Layer 6 of a small transformer language model trained on English Wikipedia (21 layers, counted from 0, width 128).
A neuron's activation on a vector x is GELU(weights . x + bias), where the dot is the dot product.

Input weights of the MLP neurons that the questions are about. A number n stands for (n - 128) times 0.0053.
n32 (bias 0.000): 161, 163, 113, 95, 92, 146, 113, 183, 177, 166, 100, 98, 121, 113, 131, 92, 183, 95, 119, 121, 121, 80, 148, 162, 135, 102, 79, 75, 159, 43, 150, 95, 65, 121, 97, 96, 146, 119, 72, 132, 148, 134, 156, 75, 74, 177, 173, 145, 175, 155, 130, 125, 193, 142, 129, 148, 120, 180, 112, 201, 145, 95, 52, 192, 202, 116, 72, 58, 169, 166, 161, 120, 124, 115, 97, 147, 191, 35, 169, 197, 106, 122, 116, 173, 183, 150, 127, 165, 140, 174, 153, 145, 147, 211, 108, 87, 96, 99, 143, 100, 71, 141, 136, 147, 104, 84, 137, 120, 128, 88, 128, 189, 114, 148, 143, 64, 83, 131, 109, 94, 167, 107, 107, 111, 160, 100, 111, 101
n44 (bias -0.022): 175, 156, 149, 188, 109, 66, 153, 126, 164, 161, 95, 195, 92, 139, 102, 132, 183, 105, 60, 130, 147, 178, 128, 121, 140, 134, 154, 49, 143, 150, 118, 110, 117, 135, 158, 136, 116, 132, 123, 164, 70, 167, 127, 140, 164, 92, 157, 153, 125, 134, 202, 90, 99, 136, 135, 152, 158, 73, 83, 178, 167, 155, 140, 139, 89, 124, 108, 116, 140, 106, 154, 74, 122, 149, 75, 115, 139, 93, 103, 118, 144, 131, 122, 53, 185, 152, 153, 146, 143, 95, 134, 95, 82, 164, 94, 126, 120, 164, 150, 114, 131, 163, 134, 145, 136, 138, 118, 82, 115, 97, 149, 146, 148, 95, 214, 134, 136, 134, 118, 115, 138, 97, 123, 60, 140, 101, 159, 102
n79 (bias -0.059): 109, 161, 123, 176, 155, 129, 89, 153, 175, 143, 155, 101, 156, 129, 63, 135, 185, 148, 113, 163, 157, 101, 125, 54, 103, 136, 117, 143, 101, 116, 126, 112, 115, 118, 108, 161, 125, 146, 139, 161, 87, 104, 139, 146, 122, 110, 138, 109, 135, 121, 149, 148, 117, 197, 100, 106, 154, 158, 144, 143, 145, 147, 133, 67, 113, 185, 165, 132, 134, 157, 160, 125, 159, 191, 121, 99, 129, 165, 106, 126, 119, 212, 66, 131, 146, 99, 74, 139, 131, 117, 108, 174, 83, 92, 72, 118, 67, 114, 121, 48, 154, 54, 101, 134, 100, 202, 59, 117, 134, 164, 143, 115, 115, 104, 70, 120, 154, 187, 116, 38, 150, 172, 125, 172, 89, 131, 171, 113
n90 (bias -0.034): 134, 128, 133, 99, 104, 123, 113, 164, 84, 177, 136, 113, 130, 87, 77, 163, 155, 91, 178, 142, 102, 99, 125, 109, 103, 179, 124, 101, 140, 92, 132, 115, 171, 85, 107, 158, 217, 149, 101, 99, 167, 120, 167, 109, 83, 136, 176, 180, 99, 131, 87, 178, 89, 88, 120, 108, 63, 126, 143, 180, 65, 143, 148, 177, 137, 190, 119, 161, 72, 120, 92, 157, 143, 127, 116, 147, 80, 127, 113, 50, 105, 190, 120, 88, 140, 130, 150, 101, 176, 108, 176, 151, 62, 175, 145, 97, 190, 124, 179, 160, 142, 128, 106, 116, 146, 141, 113, 137, 55, 142, 110, 153, 184, 115, 102, 141, 95, 64, 102, 136, 64, 163, 163, 125, 108, 166, 171, 119
n97 (bias -0.049): 123, 107, 91, 119, 170, 171, 143, 194, 164, 198, 163, 157, 122, 47, 113, 174, 108, 131, 139, 184, 91, 125, 130, 102, 117, 120, 138, 77, 139, 132, 107, 96, 144, 148, 115, 119, 107, 142, 90, 145, 111, 106, 98, 141, 141, 90, 147, 65, 90, 100, 159, 210, 124, 103, 166, 166, 157, 129, 104, 72, 126, 192, 118, 137, 108, 107, 190, 93, 169, 168, 182, 117, 167, 135, 149, 214, 146, 135, 135, 70, 120, 156, 123, 101, 162, 120, 102, 120, 98, 179, 39, 107, 121, 115, 225, 137, 110, 106, 164, 50, 183, 121, 109, 146, 161, 186, 135, 145, 94, 144, 74, 112, 97, 101, 161, 139, 88, 124, 49, 132, 126, 106, 122, 61, 119, 144, 143, 133
n188 (bias -0.052): 169, 184, 176, 146, 124, 174, 75, 138, 156, 110, 144, 108, 125, 78, 162, 154, 123, 154, 101, 144, 163, 135, 206, 122, 81, 141, 141, 161, 96, 167, 156, 135, 99, 152, 50, 128, 107, 100, 113, 163, 86, 21, 144, 123, 158, 82, 158, 70, 108, 146, 150, 102, 106, 96, 99, 147, 134, 126, 139, 157, 133, 126, 111, 139, 137, 96, 181, 92, 129, 61, 151, 91, 171, 157, 145, 177, 127, 117, 100, 147, 74, 146, 131, 164, 83, 185, 141, 79, 166, 82, 95, 147, 165, 94, 90, 76, 170, 186, 150, 165, 128, 130, 87, 126, 94, 99, 106, 162, 184, 127, 102, 107, 120, 150, 113, 128, 107, 98, 156, 171, 126, 140, 119, 175, 108, 109, 115, 105
n191 (bias -0.060): 153, 147, 79, 143, 83, 101, 138, 132, 154, 152, 117, 85, 125, 86, 99, 202, 108, 94, 171, 92, 134, 125, 203, 107, 127, 152, 166, 96, 173, 156, 150, 155, 56, 132, 85, 207, 78, 73, 156, 154, 83, 127, 31, 51, 101, 121, 108, 124, 83, 100, 140, 115, 170, 91, 122, 135, 151, 177, 98, 163, 81, 128, 126, 148, 149, 158, 160, 91, 140, 131, 156, 140, 108, 93, 142, 120, 96, 115, 170, 114, 131, 140, 108, 110, 183, 146, 156, 113, 162, 55, 127, 96, 153, 214, 146, 109, 41, 103, 137, 172, 38, 131, 167, 82, 120, 190, 185, 115, 194, 161, 124, 99, 167, 126, 159, 91, 146, 142, 90, 137, 100, 74, 183, 70, 134, 201, 134, 142
n218 (bias -0.037): 152, 85, 204, 135, 143, 130, 152, 62, 144, 166, 109, 160, 79, 118, 107, 109, 100, 164, 62, 172, 144, 156, 126, 83, 121, 65, 61, 127, 151, 112, 169, 148, 157, 153, 65, 82, 93, 100, 130, 150, 132, 111, 155, 43, 97, 143, 105, 131, 174, 149, 191, 128, 154, 148, 167, 153, 99, 100, 171, 109, 151, 135, 127, 128, 132, 94, 99, 182, 79, 105, 91, 164, 147, 164, 102, 125, 103, 79, 127, 88, 137, 99, 133, 195, 144, 109, 88, 75, 149, 151, 128, 188, 188, 120, 107, 184, 112, 175, 134, 154, 147, 96, 177, 108, 173, 82, 169, 211, 209, 134, 87, 124, 133, 108, 75, 94, 139, 101, 110, 88, 158, 124, 145, 111, 177, 141, 145, 70
n322 (bias -0.039): 93, 172, 73, 171, 103, 145, 48, 97, 142, 127, 164, 187, 115, 133, 165, 79, 131, 88, 122, 27, 111, 97, 150, 107, 153, 155, 79, 139, 171, 150, 140, 128, 150, 86, 137, 135, 158, 154, 199, 141, 116, 100, 135, 117, 117, 145, 135, 142, 129, 143, 164, 176, 119, 191, 125, 89, 160, 97, 94, 147, 95, 178, 137, 136, 96, 98, 121, 116, 127, 119, 93, 46, 161, 201, 121, 117, 68, 156, 170, 143, 129, 144, 207, 170, 96, 143, 191, 108, 119, 98, 148, 104, 103, 64, 166, 104, 134, 199, 178, 224, 138, 78, 142, 62, 106, 119, 157, 156, 111, 151, 115, 98, 67, 30, 132, 145, 145, 185, 130, 88, 125, 21, 190, 146, 129, 120, 114, 118
n355 (bias -0.032): 96, 171, 181, 116, 143, 111, 131, 135, 143, 117, 136, 138, 102, 109, 190, 112, 91, 117, 74, 117, 119, 158, 132, 107, 175, 133, 101, 124, 175, 167, 189, 166, 79, 141, 113, 120, 88, 146, 105, 136, 135, 68, 149, 96, 141, 85, 179, 117, 125, 178, 174, 187, 126, 119, 140, 122, 134, 134, 129, 121, 109, 149, 224, 132, 87, 163, 175, 112, 113, 111, 161, 125, 182, 131, 98, 107, 179, 136, 68, 116, 150, 143, 141, 149, 107, 130, 126, 63, 146, 132, 103, 95, 86, 99, 89, 113, 119, 86, 173, 180, 119, 120, 107, 84, 128, 100, 123, 127, 165, 164, 101, 154, 123, 126, 136, 163, 124, 152, 142, 87, 123, 74, 175, 83, 169, 108, 183, 172
n383 (bias 0.003): 133, 103, 84, 146, 51, 98, 165, 152, 133, 102, 43, 168, 106, 170, 67, 136, 129, 156, 176, 146, 126, 182, 70, 163, 137, 73, 164, 101, 141, 154, 118, 88, 140, 127, 174, 90, 87, 111, 57, 165, 118, 113, 53, 123, 203, 102, 193, 171, 137, 148, 169, 110, 107, 124, 115, 159, 105, 152, 89, 119, 181, 55, 146, 170, 125, 110, 135, 118, 91, 175, 178, 105, 76, 66, 148, 163, 158, 109, 160, 87, 122, 120, 145, 118, 147, 190, 123, 121, 144, 114, 134, 121, 176, 95, 139, 161, 126, 181, 198, 143, 87, 87, 81, 140, 80, 198, 132, 156, 108, 106, 121, 152, 158, 173, 144, 130, 84, 116, 149, 92, 176, 136, 142, 177, 83, 158, 57, 117
n387 (bias -0.081): 167, 167, 172, 136, 128, 90, 137, 125, 123, 160, 74, 180, 161, 55, 119, 113, 92, 188, 131, 176, 77, 88, 97, 116, 105, 113, 65, 107, 112, 171, 113, 114, 68, 145, 101, 147, 128, 158, 152, 104, 112, 119, 75, 156, 160, 161, 98, 130, 135, 188, 175, 147, 101, 124, 178, 138, 136, 137, 119, 126, 117, 154, 86, 59, 171, 127, 188, 125, 95, 97, 96, 130, 142, 145, 165, 153, 121, 178, 120, 89, 122, 71, 165, 149, 65, 156, 42, 150, 156, 113, 112, 202, 110, 114, 130, 130, 107, 83, 168, 155, 183, 154, 145, 183, 47, 150, 200, 62, 158, 57, 131, 115, 154, 103, 106, 112, 91, 127, 123, 151, 90, 100, 165, 104, 142, 120, 142, 102
n400 (bias -0.074): 140, 146, 58, 113, 141, 117, 154, 152, 127, 129, 152, 129, 102, 116, 106, 140, 115, 50, 150, 115, 136, 214, 83, 194, 91, 136, 117, 123, 149, 131, 117, 83, 196, 150, 112, 146, 115, 168, 143, 149, 128, 125, 55, 113, 97, 59, 126, 102, 122, 191, 165, 186, 96, 87, 119, 138, 91, 127, 103, 92, 139, 60, 132, 154, 39, 145, 178, 115, 129, 144, 104, 148, 182, 120, 199, 139, 184, 173, 101, 78, 173, 112, 67, 92, 200, 135, 64, 92, 118, 158, 86, 111, 147, 59, 157, 153, 91, 166, 87, 183, 168, 130, 118, 138, 224, 155, 111, 208, 77, 153, 90, 226, 119, 135, 174, 148, 104, 144, 90, 69, 67, 143, 155, 143, 57, 119, 143, 122
n405 (bias -0.014): 154, 121, 138, 124, 150, 112, 136, 114, 96, 140, 144, 126, 143, 109, 152, 136, 129, 87, 164, 147, 179, 76, 123, 181, 163, 120, 123, 82, 113, 153, 153, 187, 128, 106, 134, 140, 110, 49, 149, 128, 190, 156, 99, 94, 86, 126, 129, 155, 98, 133, 147, 137, 152, 144, 153, 146, 147, 171, 89, 115, 96, 152, 82, 132, 126, 135, 132, 176, 134, 92, 124, 86, 135, 173, 121, 108, 64, 79, 128, 112, 143, 114, 140, 96, 149, 122, 108, 143, 126, 51, 126, 96, 83, 116, 88, 63, 173, 84, 83, 184, 141, 123, 155, 101, 182, 154, 151, 187, 89, 130, 156, 130, 133, 110, 172, 105, 132, 68, 194, 111, 139, 129, 136, 174, 143, 210, 108, 114
n412 (bias -0.013): 177, 45, 62, 89, 120, 86, 82, 108, 158, 142, 203, 182, 22, 139, 80, 118, 174, 96, 127, 126, 135, 141, 182, 201, 151, 82, 176, 96, 193, 172, 200, 50, 175, 146, 157, 140, 98, 191, 151, 106, 147, 181, 92, 136, 67, 177, 149, 74, 172, 104, 166, 152, 175, 91, 105, 139, 126, 129, 97, 86, 173, 145, 191, 85, 108, 145, 69, 83, 170, 195, 58, 147, 102, 65, 64, 115, 98, 67, 130, 96, 128, 109, 80, 199, 178, 111, 102, 140, 107, 135, 163, 74, 116, 85, 133, 128, 167, 114, 134, 171, 154, 131, 138, 138, 125, 153, 153, 157, 145, 68, 83, 91, 132, 132, 78, 187, 161, 122, 168, 128, 71, 129, 146, 119, 114, 141, 162, 119
n414 (bias -0.054): 137, 162, 138, 137, 143, 129, 103, 175, 158, 121, 99, 68, 125, 130, 112, 157, 140, 72, 161, 140, 120, 158, 106, 121, 208, 131, 127, 84, 134, 157, 152, 78, 89, 124, 108, 188, 122, 178, 99, 102, 177, 100, 180, 141, 168, 122, 118, 96, 155, 111, 162, 155, 186, 64, 112, 120, 81, 141, 180, 144, 114, 120, 102, 193, 111, 142, 111, 169, 97, 144, 96, 159, 136, 91, 145, 151, 141, 140, 147, 93, 137, 148, 129, 135, 108, 127, 108, 89, 186, 182, 103, 112, 58, 144, 148, 148, 145, 133, 85, 126, 98, 154, 94, 114, 93, 179, 136, 169, 170, 148, 103, 166, 106, 100, 124, 107, 104, 127, 100, 167, 111, 97, 121, 125, 146, 102, 154, 117
n423 (bias -0.053): 126, 105, 47, 100, 154, 98, 134, 136, 156, 176, 128, 197, 145, 130, 137, 162, 172, 160, 154, 181, 112, 140, 93, 133, 53, 154, 159, 109, 93, 89, 165, 70, 133, 60, 177, 98, 133, 87, 198, 129, 99, 95, 160, 133, 130, 137, 147, 106, 159, 151, 120, 160, 184, 96, 102, 178, 83, 185, 118, 83, 139, 98, 124, 27, 121, 213, 166, 86, 99, 175, 156, 126, 150, 102, 100, 97, 151, 154, 169, 121, 181, 74, 146, 118, 143, 163, 79, 121, 117, 136, 138, 125, 86, 162, 109, 102, 233, 49, 93, 71, 167, 154, 85, 81, 141, 182, 118, 181, 103, 153, 120, 185, 122, 73, 112, 108, 117, 125, 66, 173, 162, 124, 134, 147, 52, 151, 119, 103
n427 (bias -0.026): 100, 156, 154, 77, 107, 111, 127, 97, 146, 143, 23, 100, 124, 118, 150, 107, 159, 126, 98, 169, 181, 99, 155, 146, 85, 150, 144, 116, 143, 180, 127, 144, 87, 192, 89, 174, 165, 176, 90, 152, 111, 137, 194, 73, 147, 97, 125, 99, 100, 143, 166, 119, 174, 51, 65, 105, 149, 114, 126, 215, 89, 59, 130, 182, 144, 151, 136, 110, 150, 84, 192, 89, 140, 115, 114, 170, 131, 117, 114, 128, 137, 93, 107, 145, 190, 149, 75, 162, 157, 144, 77, 100, 154, 113, 70, 113, 130, 121, 125, 139, 118, 136, 135, 141, 95, 200, 72, 116, 120, 97, 167, 162, 79, 134, 83, 129, 142, 163, 175, 154, 173, 109, 102, 145, 132, 63, 191, 145
n478 (bias -0.039): 129, 67, 130, 141, 153, 136, 176, 156, 89, 205, 136, 65, 147, 119, 128, 157, 152, 103, 160, 132, 77, 164, 107, 136, 131, 136, 144, 137, 114, 179, 63, 45, 115, 120, 136, 67, 6, 130, 167, 121, 173, 149, 145, 166, 64, 209, 120, 117, 75, 117, 96, 135, 185, 158, 145, 125, 150, 158, 157, 186, 108, 136, 123, 106, 174, 63, 154, 152, 134, 71, 128, 114, 155, 162, 149, 151, 219, 124, 144, 135, 146, 82, 118, 136, 152, 99, 208, 105, 101, 138, 113, 87, 113, 94, 165, 194, 77, 96, 118, 161, 82, 131, 77, 173, 118, 148, 128, 176, 147, 181, 56, 66, 155, 150, 118, 104, 163, 120, 147, 106, 55, 132, 74, 109, 68, 164, 91, 94
n506 (bias -0.049): 115, 77, 122, 68, 154, 117, 84, 159, 203, 148, 121, 164, 140, 143, 76, 90, 82, 128, 127, 121, 118, 142, 194, 134, 116, 168, 99, 119, 137, 35, 72, 152, 88, 92, 143, 132, 207, 149, 184, 202, 196, 156, 44, 86, 142, 115, 235, 124, 88, 113, 116, 118, 113, 120, 162, 151, 130, 140, 147, 58, 157, 72, 85, 148, 133, 92, 130, 179, 54, 152, 138, 131, 119, 107, 128, 107, 128, 117, 102, 104, 115, 155, 168, 110, 126, 138, 137, 102, 203, 168, 166, 119, 75, 105, 154, 103, 140, 134, 124, 128, 92, 143, 134, 96, 176, 118, 109, 105, 148, 129, 94, 119, 117, 129, 178, 198, 170, 128, 117, 157, 127, 103, 185, 78, 69, 145, 93, 114

Each question shows a token from some text and the vector x that enters the MLP there. A number n stands for (n - 128) times 0.037.

" P": 184, 95, 130, 105, 93, 136, 80, 111, 99, 139, 88, 100, 129, 40, 138, 68, 96, 144, 90, 117, 124, 139, 103, 123, 154, 167, 140, 121, 127, 72, 101, 166, 154, 165, 203, 149, 115, 179, 110, 91, 108, 123, 96, 184, 174, 140, 107, 158, 147, 94, 140, 117, 133, 119, 165, 134, 89, 115, 96, 132, 118, 139, 126, 109, 164, 129, 129, 138, 80, 139, 101, 159, 73, 198, 144, 143, 125, 161, 126, 141, 98, 110, 119, 136, 180, 112, 136, 150, 145, 105, 102, 149, 160, 136, 102, 76, 179, 120, 125, 91, 78, 113, 142, 114, 123, 92, 132, 169, 91, 233, 119, 165, 98, 155, 123, 147, 174, 154, 119, 138, 130, 136, 117, 114, 164, 117, 150, 139
The neuron with the highest activation: n90

" ra": 179, 88, 154, 102, 109, 131, 70, 120, 106, 110, 100, 98, 124, 21, 117, 71, 123, 140, 88, 103, 117, 129, 102, 112, 172, 139, 131, 119, 128, 94, 78, 158, 161, 187, 190, 147, 131, 170, 112, 108, 92, 109, 86, 195, 152, 130, 124, 156, 140, 88, 132, 126, 122, 130, 146, 128, 78, 142, 89, 134, 107, 159, 137, 126, 152, 145, 132, 135, 60, 151, 115, 131, 92, 195, 145, 123, 158, 157, 153, 150, 94, 128, 92, 136, 186, 129, 131, 173, 130, 91, 108, 138, 137, 146, 93, 89, 169, 126, 124, 118, 85, 105, 141, 124, 143, 103, 152, 160, 71, 203, 85, 174, 108, 140, 135, 151, 167, 178, 152, 140, 121, 149, 107, 130, 152, 129, 137, 124
The most active neuron and its activation: n90, at about 1.6

"ed": 190, 114, 159, 133, 97, 150, 84, 103, 116, 121, 97, 100, 130, 28, 129, 59, 101, 126, 83, 122, 108, 136, 101, 143, 177, 136, 121, 134, 132, 96, 91, 149, 144, 191, 173, 162, 127, 170, 127, 87, 120, 97, 71, 197, 155, 98, 110, 144, 149, 89, 121, 135, 151, 130, 172, 125, 84, 127, 96, 111, 130, 149, 123, 93, 147, 151, 112, 137, 57, 138, 127, 129, 94, 206, 146, 130, 150, 147, 143, 143, 131, 106, 103, 149, 158, 129, 139, 155, 108, 111, 105, 139, 152, 131, 107, 82, 185, 123, 137, 117, 65, 105, 141, 118, 128, 113, 149, 136, 79, 231, 97, 162, 124, 124, 113, 144, 179, 177, 121, 142, 142, 135, 101, 114, 166, 136, 140, 136
The neuron with the highest activation: n387

" (19": 187, 93, 133, 119, 88, 132, 85, 130, 108, 138, 100, 91, 142, 35, 104, 70, 113, 123, 92, 116, 112, 156, 99, 128, 140, 145, 122, 129, 135, 97, 92, 161, 167, 185, 182, 136, 111, 157, 116, 84, 109, 118, 96, 185, 177, 121, 123, 143, 157, 102, 142, 101, 148, 129, 162, 138, 100, 125, 73, 141, 116, 124, 148, 122, 161, 149, 131, 159, 67, 149, 114, 154, 68, 196, 133, 147, 156, 161, 137, 134, 100, 115, 104, 123, 185, 128, 126, 148, 129, 99, 119, 127, 156, 141, 97, 69, 169, 130, 115, 77, 74, 97, 149, 116, 126, 112, 152, 149, 89, 223, 88, 154, 104, 141, 133, 159, 171, 172, 138, 128, 145, 127, 86, 123, 145, 130, 146, 152
The most active neuron and its activation: n383, at about 0.96

".": 199, 95, 118, 116, 89, 129, 83, 101, 112, 131, 113, 106, 109, 48, 117, 70, 106, 128, 92, 132, 126, 152, 112, 130, 152, 140, 125, 123, 134, 73, 77, 173, 165, 188, 192, 151, 116, 157, 118, 96, 91, 124, 83, 175, 154, 108, 99, 160, 143, 100, 137, 136, 143, 130, 165, 130, 85, 121, 88, 130, 128, 145, 150, 96, 146, 153, 140, 138, 77, 154, 107, 149, 79, 178, 132, 129, 157, 150, 127, 140, 126, 123, 88, 145, 166, 128, 141, 151, 122, 116, 77, 128, 167, 126, 110, 59, 188, 134, 133, 98, 71, 100, 148, 118, 135, 113, 160, 170, 86, 220, 95, 152, 112, 127, 145, 154, 184, 180, 120, 151, 115, 143, 98, 134, 137, 125, 138, 137
The neuron with the highest activation: n400

"el": 197, 115, 139, 133, 84, 151, 96, 125, 118, 131, 106, 97, 136, 41, 133, 62, 103, 160, 69, 124, 130, 133, 131, 136, 154, 158, 122, 145, 139, 83, 90, 159, 142, 188, 185, 149, 108, 147, 119, 88, 105, 108, 84, 182, 144, 114, 115, 170, 156, 100, 109, 125, 158, 121, 171, 126, 99, 119, 86, 132, 131, 140, 121, 95, 139, 144, 111, 131, 51, 146, 123, 131, 82, 209, 140, 128, 133, 139, 152, 146, 105, 114, 115, 137, 166, 125, 148, 137, 125, 100, 90, 143, 144, 123, 93, 73, 199, 151, 104, 100, 58, 100, 128, 104, 115, 105, 145, 154, 125, 219, 90, 162, 111, 146, 126, 148, 164, 185, 128, 148, 135, 123, 101, 147, 157, 142, 137, 127
The two highest activations, in order: n188, n322

"0": 185, 94, 135, 113, 94, 128, 103, 103, 109, 122, 89, 110, 117, 40, 131, 67, 118, 133, 70, 114, 113, 147, 112, 130, 162, 138, 132, 102, 114, 84, 91, 168, 152, 186, 197, 141, 125, 168, 127, 74, 118, 129, 79, 178, 164, 133, 101, 141, 153, 98, 132, 120, 152, 125, 158, 118, 94, 134, 72, 141, 131, 143, 139, 97, 164, 119, 134, 152, 77, 130, 118, 127, 90, 193, 141, 143, 130, 150, 150, 158, 113, 106, 109, 142, 170, 133, 120, 144, 117, 101, 107, 149, 159, 127, 108, 97, 192, 140, 119, 100, 88, 104, 130, 111, 127, 102, 135, 171, 62, 214, 91, 154, 105, 146, 136, 144, 172, 189, 149, 154, 157, 121, 87, 119, 180, 115, 131, 144
The neuron with the highest activation: n322

" |": 183, 101, 133, 120, 88, 126, 96, 101, 126, 133, 103, 99, 135, 40, 123, 71, 99, 161, 85, 119, 125, 134, 108, 120, 145, 140, 139, 135, 138, 70, 107, 153, 153, 187, 182, 143, 122, 177, 134, 80, 106, 97, 84, 176, 176, 109, 110, 153, 150, 109, 139, 117, 152, 121, 161, 148, 87, 126, 73, 125, 138, 148, 126, 102, 169, 132, 116, 144, 78, 138, 125, 138, 81, 198, 132, 130, 143, 154, 137, 140, 110, 90, 104, 137, 162, 125, 142, 153, 105, 103, 114, 134, 155, 142, 107, 75, 194, 134, 124, 94, 57, 96, 137, 124, 141, 109, 153, 176, 93, 220, 98, 147, 103, 141, 148, 153, 157, 170, 135, 137, 131, 139, 71, 105, 149, 130, 163, 147
The neuron with the highest activation: n218

"4": 184, 113, 157, 114, 90, 146, 113, 110, 112, 139, 91, 96, 99, 56, 125, 57, 122, 136, 73, 112, 109, 143, 108, 109, 144, 137, 125, 112, 130, 97, 109, 161, 158, 202, 199, 130, 118, 174, 137, 59, 103, 117, 89, 185, 177, 118, 101, 140, 143, 104, 131, 123, 171, 120, 166, 124, 90, 121, 77, 143, 129, 141, 142, 98, 151, 123, 117, 145, 64, 133, 120, 121, 101, 201, 134, 151, 137, 155, 145, 148, 112, 123, 91, 122, 162, 137, 113, 153, 111, 98, 101, 143, 151, 132, 91, 74, 203, 139, 128, 88, 70, 99, 133, 121, 128, 107, 138, 157, 100, 207, 109, 181, 117, 152, 139, 153, 161, 163, 136, 151, 151, 126, 91, 123, 164, 124, 131, 151
The two highest activations, in order: n44, n427

"ing": 194, 112, 154, 133, 84, 129, 92, 116, 109, 123, 109, 103, 136, 46, 114, 49, 106, 145, 72, 105, 115, 142, 105, 136, 161, 126, 134, 135, 133, 93, 110, 163, 123, 187, 193, 153, 118, 160, 144, 92, 109, 101, 101, 191, 155, 117, 91, 145, 150, 100, 141, 122, 155, 102, 164, 135, 88, 122, 88, 126, 120, 127, 151, 103, 151, 121, 130, 150, 66, 148, 127, 120, 96, 219, 160, 114, 157, 142, 145, 133, 111, 120, 110, 136, 153, 136, 129, 157, 95, 100, 103, 142, 149, 130, 110, 92, 205, 104, 143, 104, 62, 107, 127, 102, 128, 84, 149, 150, 107, 240, 110, 164, 112, 158, 119, 147, 154, 160, 134, 145, 134, 129, 95, 106, 150, 132, 146, 144
The neuron with the highest activation: n355

" Sp": 175, 97, 140, 106, 81, 147, 79, 122, 100, 142, 100, 101, 118, 60, 119, 74, 102, 143, 97, 108, 133, 138, 108, 123, 163, 154, 128, 121, 139, 95, 116, 170, 146, 180, 193, 150, 112, 176, 117, 95, 103, 121, 96, 181, 163, 138, 120, 160, 153, 92, 134, 106, 135, 117, 176, 149, 80, 125, 67, 131, 109, 134, 125, 119, 152, 135, 130, 135, 79, 121, 105, 136, 62, 219, 149, 130, 154, 163, 139, 128, 96, 103, 89, 140, 183, 121, 122, 168, 158, 109, 116, 150, 144, 134, 107, 86, 192, 130, 111, 86, 76, 111, 142, 120, 132, 104, 151, 156, 93, 222, 103, 154, 101, 153, 105, 139, 163, 154, 141, 137, 117, 135, 84, 106, 167, 119, 149, 152
The neuron with the highest activation: n90

"ig": 162, 99, 143, 140, 104, 138, 93, 122, 107, 137, 84, 98, 114, 60, 129, 58, 92, 148, 66, 95, 118, 145, 96, 135, 146, 114, 143, 127, 125, 97, 91, 153, 139, 193, 182, 143, 138, 171, 135, 77, 123, 120, 104, 207, 168, 116, 124, 138, 158, 76, 143, 129, 179, 107, 182, 146, 99, 128, 98, 113, 122, 125, 140, 94, 124, 121, 140, 138, 82, 114, 123, 112, 92, 183, 148, 124, 143, 160, 139, 169, 74, 126, 105, 156, 182, 132, 128, 145, 145, 96, 116, 118, 128, 133, 98, 87, 194, 127, 132, 115, 49, 111, 128, 127, 142, 85, 139, 148, 78, 222, 97, 145, 114, 159, 125, 150, 160, 159, 139, 158, 138, 134, 93, 110, 161, 136, 149, 157
The most active neuron and its activation: n355, at about 0.53

"C": 191, 87, 137, 113, 85, 128, 110, 126, 89, 135, 98, 110, 118, 61, 132, 65, 109, 131, 90, 114, 127, 142, 121, 122, 144, 139, 126, 116, 127, 81, 114, 151, 145, 196, 207, 130, 116, 198, 116, 83, 113, 118, 69, 206, 168, 132, 90, 147, 145, 103, 142, 113, 159, 121, 173, 140, 109, 120, 79, 145, 114, 130, 130, 103, 154, 137, 134, 149, 63, 140, 109, 148, 86, 191, 146, 109, 139, 148, 148, 141, 109, 106, 120, 136, 173, 125, 119, 138, 141, 111, 99, 150, 137, 138, 111, 75, 196, 138, 128, 112, 63, 97, 131, 126, 115, 94, 146, 156, 89, 216, 106, 174, 89, 137, 135, 138, 170, 144, 136, 160, 133, 139, 85, 110, 152, 128, 141, 155
The two highest activations, in order: n387, n44

"e": 190, 98, 144, 118, 92, 137, 92, 112, 84, 122, 130, 98, 118, 42, 128, 70, 115, 162, 91, 128, 126, 127, 119, 146, 162, 132, 121, 128, 136, 82, 98, 154, 146, 199, 209, 173, 136, 152, 109, 100, 114, 102, 85, 199, 150, 115, 94, 141, 168, 97, 141, 116, 165, 127, 175, 138, 90, 115, 73, 125, 115, 152, 138, 113, 134, 136, 113, 130, 61, 122, 125, 145, 100, 183, 142, 129, 125, 148, 140, 157, 100, 112, 105, 153, 161, 137, 138, 129, 121, 98, 93, 142, 144, 132, 115, 77, 181, 112, 139, 76, 57, 100, 139, 134, 130, 83, 145, 140, 84, 225, 108, 151, 114, 151, 126, 152, 162, 160, 142, 161, 142, 139, 96, 125, 157, 149, 135, 141
The most active neuron and its activation: n405, at about 0.29

"ay": 174, 113, 137, 106, 102, 124, 69, 101, 120, 122, 107, 101, 139, 42, 127, 63, 101, 141, 68, 114, 115, 134, 116, 140, 158, 141, 140, 132, 125, 83, 80, 171, 146, 186, 178, 142, 123, 187, 142, 91, 101, 112, 88, 178, 150, 118, 117, 146, 168, 97, 128, 105, 175, 125, 167, 147, 86, 113, 88, 128, 140, 137, 133, 97, 135, 126, 133, 165, 86, 139, 113, 135, 114, 193, 138, 116, 133, 141, 143, 163, 109, 111, 135, 133, 158, 141, 153, 130, 124, 108, 79, 131, 170, 138, 111, 80, 194, 137, 137, 102, 67, 97, 126, 92, 122, 91, 159, 158, 77, 219, 77, 152, 119, 157, 116, 141, 166, 164, 155, 153, 134, 120, 91, 129, 161, 131, 155, 136
The most active neuron and its activation: n322, at about 1.7

"an": 188, 125, 151, 125, 109, 133, 98, 115, 107, 132, 93, 81, 137, 47, 123, 62, 102, 141, 64, 142, 125, 138, 107, 135, 171, 135, 132, 125, 126, 97, 88, 152, 141, 195, 178, 134, 134, 153, 136, 78, 105, 113, 81, 191, 157, 117, 96, 149, 150, 92, 120, 108, 167, 108, 161, 132, 90, 103, 95, 116, 129, 128, 130, 112, 137, 141, 115, 167, 70, 127, 121, 131, 64, 202, 132, 116, 139, 155, 146, 143, 101, 109, 113, 137, 177, 148, 138, 160, 139, 95, 86, 137, 129, 129, 117, 81, 201, 108, 119, 89, 81, 105, 128, 114, 135, 93, 155, 162, 120, 215, 105, 180, 123, 163, 121, 164, 163, 155, 140, 141, 146, 127, 87, 138, 157, 124, 148, 146
The two highest activations, in order: n405, n218

" 5": 192, 93, 133, 119, 81, 130, 83, 117, 111, 117, 94, 91, 113, 57, 119, 77, 116, 148, 91, 108, 131, 125, 107, 115, 151, 139, 126, 121, 117, 80, 115, 176, 151, 188, 199, 134, 124, 178, 119, 91, 120, 119, 86, 197, 170, 114, 95, 132, 161, 104, 130, 116, 136, 113, 158, 126, 90, 131, 83, 144, 131, 126, 123, 116, 155, 134, 129, 153, 88, 121, 119, 147, 67, 187, 129, 136, 121, 172, 146, 154, 96, 114, 117, 145, 163, 134, 125, 162, 105, 103, 111, 148, 152, 134, 117, 75, 173, 143, 120, 113, 61, 103, 136, 127, 123, 106, 146, 163, 90, 238, 81, 154, 100, 140, 133, 135, 163, 193, 138, 152, 139, 134, 87, 113, 182, 134, 157, 137
The neuron with the highest activation: n427